Layer 3 of a small transformer language model trained on English Wikipedia (15 layers, counted from 0, width 128).
A neuron adds its activation times its output weights to the MLP's output. To switch it off is to set its activation to zero at one token and run the rest of the model.

Output weights of the MLP neurons that the questions are about. A number n stands for n times 0.00063.
n3: 135 -72 -36 18 61 -175 -114 -70 97 -56 -53 61 -3 -123 -6 88 75 55 105 -60 -121 156 127 96 -36 -65 131 39 -80 -38 -129 136 7 -40 49 -36 -49 -6 -21 -185 11 17 -153 129 -54 -42 100 121 -249 -89 48 34 97 -3 45 24 162 -118 86 -123 75 96 -48 -3 -105 -30 -15 -66 3 10 116 -51 0 0 30 116 -51 -142 16 -173 -110 -30 154 147 -241 -50 -128 -368 -45 160 61 20 201 14 27 13 6 -61 105 -54 25 238 -62 -17 -143 181 114 140 170 79 15 -105 157 -139 88 189 37 -241 83 -99 143 -238 3 3 -13 129 27 -31
n18: -20 101 -153 -89 -21 -128 -273 139 58 84 159 -203 67 -38 -52 118 88 124 12 110 99 -99 -128 3 -228 -35 -251 -218 45 -79 -127 80 -167 -138 -66 198 -78 24 -183 95 12 26 23 -153 -80 -63 48 109 -78 -16 -171 87 226 191 -172 -111 58 -91 -26 -196 29 -48 -99 -24 162 41 241 59 121 -22 65 -69 165 155 55 0 212 -156 -74 25 -197 181 98 58 118 -153 0 -37 -74 55 85 -156 -282 -282 8 47 30 40 183 36 11 28 -8 285 122 -113 -87 91 116 121 98 33 18 -224 -64 93 -33 7 18 40 -101 154 128 83 69 -104 11 106
n51: 81 -83 53 75 84 54 195 39 -39 -69 -218 -75 -13 101 -67 -373 -69 -107 216 43 266 -42 109 -42 118 -171 -106 -113 131 85 -100 33 219 9 -94 -278 -113 -87 266 214 82 -55 211 -208 176 200 217 150 54 91 247 13 -49 -139 85 -61 -49 167 9 5 -59 -249 -116 77 -26 46 -17 5 -143 188 -44 -71 -162 278 97 -10 236 -115 -156 307 206 -258 115 -311 -153 152 -47 125 -210 279 -20 72 317 186 -5 98 -145 -22 -57 -158 56 14 -66 0 -141 -62 -184 139 63 -79 -188 -70 83 111 39 39 -37 -244 -167 -258 -4 -140 -260 110 9 68 -93 -47
n74: -11 47 41 299 21 154 27 62 -11 -9 65 79 115 -53 -94 -51 -133 -66 -110 -8 -117 -29 -187 -9 -131 -93 -117 -22 78 -36 -185 184 63 38 84 52 -155 -50 -23 220 -99 179 -263 30 -52 -27 179 -137 86 22 122 93 119 -53 -132 -3 59 68 -22 -137 61 13 108 -37 80 147 -29 -114 166 60 -221 -65 49 -70 -3 -102 111 94 10 -106 -31 64 50 71 40 -49 72 116 -70 -48 50 -105 -25 52 7 24 -88 9 25 -80 -175 217 53 -145 -78 -59 -175 -35 -257 35 72 -87 51 -51 43 -82 18 -68 164 51 43 70 6 -10 -43 67 98 297
n80: -74 -172 58 159 11 70 -149 50 -123 7 -13 -158 143 40 -189 -4 79 58 -3 -120 -61 158 136 229 166 175 -60 0 149 -68 174 -41 -190 -75 241 -4 -63 -22 -62 214 97 231 171 -251 32 111 25 -76 51 -34 212 171 4 27 -46 -43 43 60 52 17 -7 -107 -127 -138 50 26 -40 -255 -147 -148 -204 184 114 -164 176 249 -133 50 -63 128 -45 -76 -246 149 144 19 -123 -58 -50 136 -76 16 42 -186 -239 -45 -49 -43 -137 111 67 25 37 41 42 8 12 32 -208 141 -85 -119 -82 96 49 147 80 106 19 127 -282 20 4 -64 165 -328 -368 -52
n173: 63 37 -23 189 130 -170 225 -111 -173 -46 135 -168 27 -230 -78 -227 -253 23 153 93 -30 -245 -200 -13 -399 137 -24 -111 202 69 -5 10 123 -89 180 -156 -237 -90 64 101 120 157 29 -244 -5 242 215 56 181 -204 88 250 -270 -309 -161 -68 -18 358 33 -92 273 107 -9 64 243 -20 -35 223 -56 46 105 -9 153 -146 200 230 126 119 -86 -120 145 -296 168 -149 -175 49 106 42 -94 -48 -172 149 50 144 283 12 -116 87 -18 -45 -53 303 142 10 -176 -46 86 -51 176 91 -83 36 30 -35 -76 -152 -102 104 -145 -115 -9 -72 320 -43 95 28 -206 67
n178: 117 -195 -63 13 -138 20 -122 -82 -188 -86 84 87 41 -97 54 37 229 9 45 10 13 -66 -52 16 -15 30 -24 -89 -55 -24 73 -212 -38 145 46 -3 38 37 88 51 -224 38 -63 147 -6 72 -80 67 -35 152 97 153 -91 -72 -108 -45 100 12 -26 -89 23 189 37 43 160 -54 -27 14 -100 109 -42 34 109 133 -43 -158 120 -77 107 -19 -26 107 -11 239 229 -25 49 -57 56 -106 -82 -58 76 -125 24 -225 -47 63 -31 -28 104 15 58 -9 -43 -34 41 -92 147 -41 -202 -37 -42 167 -50 -25 92 57 3 -37 -31 -214 -56 -44 8 -49 39 -30
n183: -121 24 226 47 28 -144 46 -40 105 -24 43 49 -52 148 31 -67 -13 67 203 80 62 -157 96 121 -68 22 -45 -61 -75 8 -68 105 -15 -214 -48 297 142 -50 103 157 -243 0 46 -130 73 -92 100 44 -256 -12 -87 0 33 -177 -73 34 63 132 -259 -7 -228 -44 68 82 10 -43 -94 -54 -85 -130 -3 115 111 63 151 0 91 -212 -60 -249 -85 41 -7 151 -176 -149 61 0 -12 186 -182 20 36 -49 195 -120 124 -97 7 -132 -67 119 113 -130 -31 40 14 113 -58 55 26 -56 -78 45 45 91 19 151 -105 51 154 -4 -62 86 36 132 -73 29
n253: -78 -61 -138 125 472 -26 174 -86 -26 -138 23 -185 83 45 -77 -43 -324 262 111 15 -281 171 14 -86 -136 261 13 -130 291 43 53 -104 110 -149 144 -20 -144 -12 -147 -9 -42 -60 81 -4 -183 -11 137 -68 -9 -172 187 140 -120 -225 0 127 -185 304 -26 130 8 -109 -44 23 139 -62 -12 261 37 -17 -107 89 -13 -105 105 248 -4 270 -84 -42 63 4 247 -216 -118 255 194 -61 -56 135 -46 -48 21 -76 22 122 70 335 -161 8 -116 196 119 -136 32 77 160 -32 47 19 111 -357 -56 -70 -13 -143 -71 4 -123 -141 148 -79 177 -71 -280 96 -148 -58
n263: 35 48 -137 -64 -3 84 156 23 -52 38 210 134 66 -76 81 123 29 -223 0 -32 130 -174 -38 45 97 29 43 -36 -205 -166 49 19 -20 -61 -71 131 78 8 105 -125 32 37 16 209 -9 -98 -14 8 163 63 -101 28 -113 81 24 -60 220 -158 -27 -70 63 27 -50 -61 6 23 -45 63 23 -293 9 136 140 -13 13 23 -23 18 77 -38 110 28 -24 0 -44 23 -203 -51 -105 -45 43 130 -65 -19 -180 -61 -62 59 41 41 -26 119 -108 144 25 181 253 -16 3 -204 -97 -191 12 11 12 107 -106 -22 -203 -85 -67 -35 -9 -61 -26 70 -164 14
n328: 71 67 -21 -84 71 57 -19 -13 53 0 255 126 236 -51 0 140 81 -102 -78 77 -64 -57 -173 135 -231 -69 -88 -143 142 -8 -12 -158 111 -40 -3 235 6 -39 3 15 -337 -5 -35 40 37 -39 -85 76 -116 120 26 35 -147 130 -72 -44 21 41 151 185 -128 37 -3 71 -189 49 133 -116 -14 103 -140 -110 71 -73 -13 249 -88 -132 51 -12 -35 -11 54 -50 156 -44 29 57 19 154 -132 3 -125 66 157 -54 -125 39 24 -45 12 -49 38 -124 -40 78 59 8 59 3 9 -39 7 -26 -172 -123 77 9 -48 -39 124 71 40 -74 36 25 -66 -192
n380: 73 240 -18 -50 205 -208 0 -10 -138 -163 -145 -3 -75 22 59 -84 -11 -178 -89 -134 105 -149 -57 -203 258 -111 52 -48 -97 -39 -88 71 -20 -85 -110 -73 -27 44 13 0 48 86 -19 6 -37 72 75 -64 -138 -61 69 -68 98 80 74 57 33 74 118 46 50 54 -105 -51 122 -23 3 129 28 12 6 85 -58 179 -12 -274 67 -180 43 -81 9 3 85 20 -9 -133 177 18 115 53 -34 -45 138 19 -65 -199 -132 -119 26 -15 117 26 35 166 -47 -44 -49 182 120 154 -3 73 38 17 -17 49 59 8 12 78 -38 -183 -201 0 -53 118 9 17
n452: -6 15 -107 93 62 -38 -22 24 124 35 -112 194 -60 75 110 35 -86 -14 -152 -43 -54 180 48 -92 -105 112 161 73 -81 -6 -144 148 -58 98 -138 19 42 -29 73 -3 19 -48 112 255 -4 77 -113 -173 21 -85 -146 197 127 176 -10 95 24 111 -105 8 168 -21 -61 -48 -14 68 -233 -202 -23 -114 198 361 -54 -254 12 -4 -13 -161 -48 0 -13 132 -68 7 101 27 172 -7 175 -20 43 -31 -54 32 -4 -226 -12 -113 105 -61 -79 -19 26 167 -272 -75 -4 -51 -173 27 -36 -177 17 -105 -224 248 -48 100 -20 -26 -74 -45 49 99 41 147 -186 60
n472: -112 220 -121 43 21 -28 -165 75 -103 -170 -87 107 99 258 -151 0 -39 -15 70 36 12 26 234 -83 -41 -95 -58 -97 -140 -39 126 -13 73 16 3 88 116 29 112 12 -51 -79 55 -3 -90 19 46 -205 -44 -22 62 -118 74 93 254 -20 80 -74 161 211 96 -104 -141 23 18 -5 15 -16 -102 -75 68 123 -128 33 -39 24 115 -74 65 57 -14 139 70 -79 30 81 -98 -59 -46 -26 91 -79 -3 61 -65 -180 -132 -15 -183 55 -122 -107 -33 144 13 19 160 -11 -102 -10 -47 -138 55 56 6 87 28 -143 -147 223 -152 179 54 -169 82 69 -161 -197
n479: -152 186 23 3 -9 -55 -107 -36 -11 -53 74 166 63 -15 -164 -81 -137 39 -43 -69 24 94 69 -43 -175 -68 -64 -20 186 158 145 0 -94 -118 59 -163 88 39 169 52 25 51 -3 252 -261 67 -133 105 92 -52 106 46 0 49 135 -3 74 181 -129 -65 98 85 -45 7 -6 -102 109 69 235 -165 -173 -160 29 78 24 144 89 -177 21 -141 25 12 51 114 117 31 137 -120 15 49 52 102 134 3 -34 -50 -117 -13 -41 48 161 24 -52 -58 -81 29 -7 50 155 36 93 67 -78 -28 50 -173 8 -82 -201 -113 -105 -81 -318 10 -137 -33 -219 22
n510: 42 47 -84 93 -26 62 73 -3 27 -91 57 -176 93 50 23 129 90 -12 44 -171 -107 279 0 115 -213 -54 16 97 -119 -10 -19 -72 -156 -28 -53 -9 -91 -6 215 -53 -129 35 56 21 42 46 79 29 44 -152 -121 -39 -3 169 -158 -37 59 -100 -98 -243 -41 -79 0 -110 -98 -98 0 -76 179 -125 -65 -114 -3 36 13 220 85 142 3 -39 108 -110 271 -43 -186 -166 30 -209 20 12 128 38 -141 36 -10 -100 8 -162 31 40 78 -20 116 118 83 28 -6 280 -10 0 45 37 -73 -51 -118 42 136 38 -123 65 83 188 -51 86 113 44 55 -114

Each question names a token from some text and the token that comes next. It shows the activations a of the neurons there, in the order above. A number n stands for n times 0.0051.

Then comes g, the gradient of the next token's log-probability with respect to the MLP's output, scaled to length 1. A neuron's effect is roughly proportional to its activation times (output weights . g). A number n stands for n times 0.00072.

"inal", then " In"
a: -28 -12 -9 -10 -4 0 -27 -6 -14 -1 261 -32 -8 -14 -1 -26
g: -95 84 200 20 216 37 -167 12 -75 251 73 -5 -89 -264 32 -3 -26 28 -53 -80 190 -15 -41 203 -79 -123 -83 -51 -53 -147 87 -77 -46 -21 -101 -172 102 181 49 -2 -64 -157 60 272 -241 69 249 127 137 -110 61 7 73 195 51 102 42 408 39 -73 -42 62 186 61 -45 31 197 3 -175 -28 32 -87 -222 164 2 185 -32 -117 -314 37 148 -156 -3 99 50 104 -256 98 -60 -115 -9 29 -39 -50 -104 -126 63 135 -142 77 -19 -64 144 -40 39 -29 -62 -157 86 -162 143 2 72 141 -55 -156 -80 -75 61 63 115 -53 -143 -118 -49 -68 -179 -141
Which neuron, switched off, lowers the next token's probability most? n328

"ure", then " c"
a: -8 38 0 -17 -26 0 -7 -27 0 -12 -28 -4 0 -28 0 -26
g: 69 77 -39 63 -49 68 86 -137 65 -275 -20 -56 94 52 -15 -89 1 127 -42 82 157 -95 66 -129 -121 170 -4 -77 65 -48 13 76 -314 130 -193 210 -36 -317 -160 66 101 86 4 -51 144 -116 52 82 54 23 -194 13 240 -172 -76 -87 -117 -96 46 11 91 -11 -198 53 -107 8 -170 161 125 -23 87 -206 127 56 -196 121 27 -52 203 115 32 154 209 -26 153 19 -291 -116 19 14 91 -145 -63 -157 -78 -78 114 -12 0 83 -213 -214 31 86 299 -113 130 140 127 70 -118 -200 23 29 115 -4 -128 171 254 -23 52 -12 125 28 -3 -72 -65 -125
Which neuron, switched off, lowers the next token's probability most? n18

" |", then "\n"
a: -3 -18 -9 -33 -20 -26 -20 -6 -17 -21 -16 -18 -19 -31 -29 -25
g: 67 -157 -18 132 37 192 80 -64 138 -112 -205 46 -78 72 95 -53 -127 94 -57 -57 -68 17 213 172 -92 -54 188 -124 -92 157 120 40 9 -56 134 -32 75 257 -3 48 80 24 -78 97 120 -66 42 -161 199 10 52 15 148 -96 191 -65 -263 -140 -316 105 -46 -24 -96 80 93 -106 -174 -169 63 18 22 50 -187 70 -57 -100 176 -73 -330 135 45 -83 -132 26 11 -125 -95 41 -55 195 -152 -76 -12 200 -31 -10 -104 -195 -1 -12 -22 213 93 28 9 302 72 129 -97 25 -94 228 31 -117 60 115 -3 163 108 -230 -36 -96 -141 -20 -42 123 -173 -243
Which neuron, switched off, lowers the next token's probability most? n18

"ec", then "ap"
a: -26 0 -32 -3 0 -10 -6 -26 -8 0 -32 -24 -28 -27 -4 -14
g: -56 131 -113 -130 -15 -90 -87 -63 278 41 230 -31 174 34 52 99 76 -44 156 166 -133 -118 -1 -83 -115 -99 -9 114 56 229 -69 151 126 179 -60 41 248 259 51 -32 22 -181 47 157 55 117 42 -185 -59 39 -219 -4 147 101 -7 -316 128 43 -10 -155 101 113 -90 47 144 -236 23 45 -224 -311 33 91 118 94 -43 108 -227 -57 36 -10 112 -9 -238 -11 63 -59 -203 -71 40 -154 -257 38 -79 55 86 23 -41 -245 44 62 -170 -75 -81 35 -237 121 -54 -51 31 96 -2 78 -39 -151 3 -26 37 110 17 -24 93 41 159 -20 -135 43 152 -160
Which neuron, switched off, lowers the next token's probability most? n51

" and", then " the"
a: 0 -17 44 92 -6 61 -33 -18 95 -13 -33 190 -25 -30 -28 -11
g: 9 -183 -221 5 -54 -5 -33 -15 -68 40 -34 30 -121 -60 1 -152 -34 -88 145 -168 -15 192 -170 117 98 -320 -37 -138 48 15 -48 94 113 -43 43 -83 -96 -99 142 -98 63 91 -59 -116 -43 -74 67 70 -41 165 -102 144 -122 -258 44 78 -172 97 -8 311 -219 -13 -81 -81 -282 129 42 206 145 219 174 -81 80 -23 89 -169 146 -7 -36 -96 -98 136 40 -81 -83 131 150 57 88 266 -23 -144 48 111 84 16 14 -223 149 140 -201 107 -34 47 225 -66 68 240 -31 48 -59 178 -10 -57 9 -98 40 35 -214 -134 -136 -67 -72 151 -17 67 270 -54
Which neuron, switched off, lowers the next token's probability most? n380

"ian", then " d"
a: 335 -8 -29 0 -1 -25 -25 -17 -11 -32 -22 -30 0 -32 -15 -33
g: -25 -95 -155 -49 125 -7 -122 0 73 86 57 -81 -47 54 -67 45 -123 45 -272 106 3 38 -42 -97 -147 78 33 -91 -23 -216 -181 147 -81 -94 86 -256 92 68 29 -24 48 23 108 155 231 -148 30 -142 -244 43 38 182 77 -52 244 16 275 9 181 -192 -182 -106 -12 17 -180 -104 -18 -2 -112 -76 174 -53 -227 122 335 22 -21 45 73 -15 1 171 47 -39 -17 -88 288 112 -196 23 251 49 118 -111 -65 58 221 -7 -26 -132 13 -25 189 -12 -236 125 -156 122 -121 28 -39 173 172 -44 -198 76 -32 47 -16 98 -60 -27 -226 15 60 -98 79 2
Which neuron, switched off, lowers the next token's probability most? n3

" and", then " G"
a: 0 -12 78 96 -10 192 -15 -6 254 -21 -28 184 -30 -25 -30 -24
g: 108 81 100 -134 -27 -2 -81 -96 319 0 -12 -8 -131 -67 -117 173 -163 -159 -231 122 33 197 97 -12 149 173 -147 197 75 206 -70 12 62 80 210 31 -102 -79 7 -25 224 -16 -206 17 40 -157 -25 35 -196 -98 45 -133 -167 57 217 35 -81 -99 114 -134 120 -70 77 161 34 -111 129 -23 8 23 0 -87 77 -104 -208 182 -110 67 80 24 228 -56 -12 -286 56 123 3 83 -137 -126 -268 -169 28 46 -43 203 -69 -47 88 -117 35 58 -60 -77 -277 73 58 -215 -26 194 52 -172 136 13 -159 -56 154 95 14 101 167 31 -99 9 -115 161 -107 -23
Which neuron, switched off, lowers the next token's probability most? n253

"te", then ","
a: 0 -32 -5 -5 477 -2 -9 -31 -2 0 -33 -2 -31 -12 0 37
g: 112 -140 90 -54 35 -344 -76 -136 289 -52 -45 -81 -321 -8 -23 -183 -11 196 222 22 -48 -68 -70 -215 188 -6 -94 100 120 -55 -3 50 34 -45 110 -39 -60 78 -115 4 -95 111 -132 114 181 77 95 -136 -117 176 -63 119 111 47 8 39 -147 33 85 25 195 -154 -40 -42 -197 -54 161 123 8 -10 -24 -96 45 155 175 -111 105 -157 42 -19 -92 -178 15 122 -43 68 -172 -28 55 -36 217 153 141 -191 -47 124 166 150 65 20 -30 195 77 137 -17 22 74 -23 32 34 -333 -171 -119 -4 -6 266 -14 18 -298 -58 25 51 -179 -50 51 37 -163 -53
Which neuron, switched off, lowers the next token's probability most? n80

"ed", then " W"
a: -1 -8 -21 -5 0 0 -27 -28 0 0 -3 -2 16 -26 -29 184
g: 3 -71 51 -142 -179 11 -59 3 82 -61 -156 -141 16 54 90 251 192 54 56 -39 -275 106 -155 -34 -11 137 133 -107 -92 -17 -85 76 88 -74 40 -185 -150 -257 67 -104 61 -175 0 -65 -113 -34 99 -125 102 -231 65 235 -91 -62 103 37 -129 61 47 -36 270 69 -16 -81 78 88 -60 -202 75 56 72 29 -78 -249 -100 179 168 138 -30 -102 87 -19 180 -151 23 -87 -40 191 -54 131 209 61 103 94 42 4 109 100 -159 184 56 -40 200 -33 125 -21 -15 10 -21 -212 282 -31 -20 14 -174 174 37 -39 -38 72 -213 -1 253 -77 -302 -126 -123 83
Which neuron, switched off, lowers the next token's probability most? n510

" 18", then "3"
a: -9 0 -2 -16 0 0 25 -10 -6 -33 -3 -25 -1 112 380 -33
g: 145 -24 6 -24 167 120 4 192 87 -106 -85 5 19 24 -32 39 -49 17 -330 35 249 181 1 -56 -33 176 -17 -87 202 -4 -229 135 0 -137 60 -152 26 292 126 -27 -13 43 -356 89 64 -175 128 -43 33 61 45 -12 22 90 -121 -65 -30 -28 -20 -21 29 65 143 89 -11 -56 126 -173 30 -89 243 28 -24 74 105 -166 -80 -94 -96 -266 222 -270 17 7 -164 -88 37 -113 -6 -43 129 91 -91 -57 -152 85 -187 -149 224 -32 -39 194 128 94 58 -49 138 -80 98 -20 -208 -191 -15 -109 -80 77 57 -131 -74 -14 119 147 -244 -178 177 25 2 166
Which neuron, switched off, lowers the next token's probability most? n479

"ac", then "ers"
a: -28 0 -30 -24 -2 -7 -32 96 0 -6 -19 -8 -27 -25 -12 -30
g: 56 -139 -220 -75 125 -78 -89 103 408 -155 -95 135 -94 42 47 86 223 -31 -56 -21 -151 -127 -47 29 22 127 -294 161 91 -20 47 148 -34 -119 -59 22 46 -7 29 -35 -122 56 -122 63 -165 45 -105 95 -9 5 131 -64 103 -165 -5 126 -198 103 -287 -153 137 145 -64 -244 252 106 42 -159 -6 -46 -151 55 18 -46 102 76 -23 -19 38 -103 118 -130 -181 -64 -105 128 -14 78 255 260 -189 -202 284 11 16 166 -22 80 162 122 -137 91 -86 40 -119 33 -95 -64 -12 -138 -29 88 29 -9 81 -49 -157 67 78 45 -61 162 8 138 -203 114 -42 14
Which neuron, switched off, lowers the next token's probability most? n183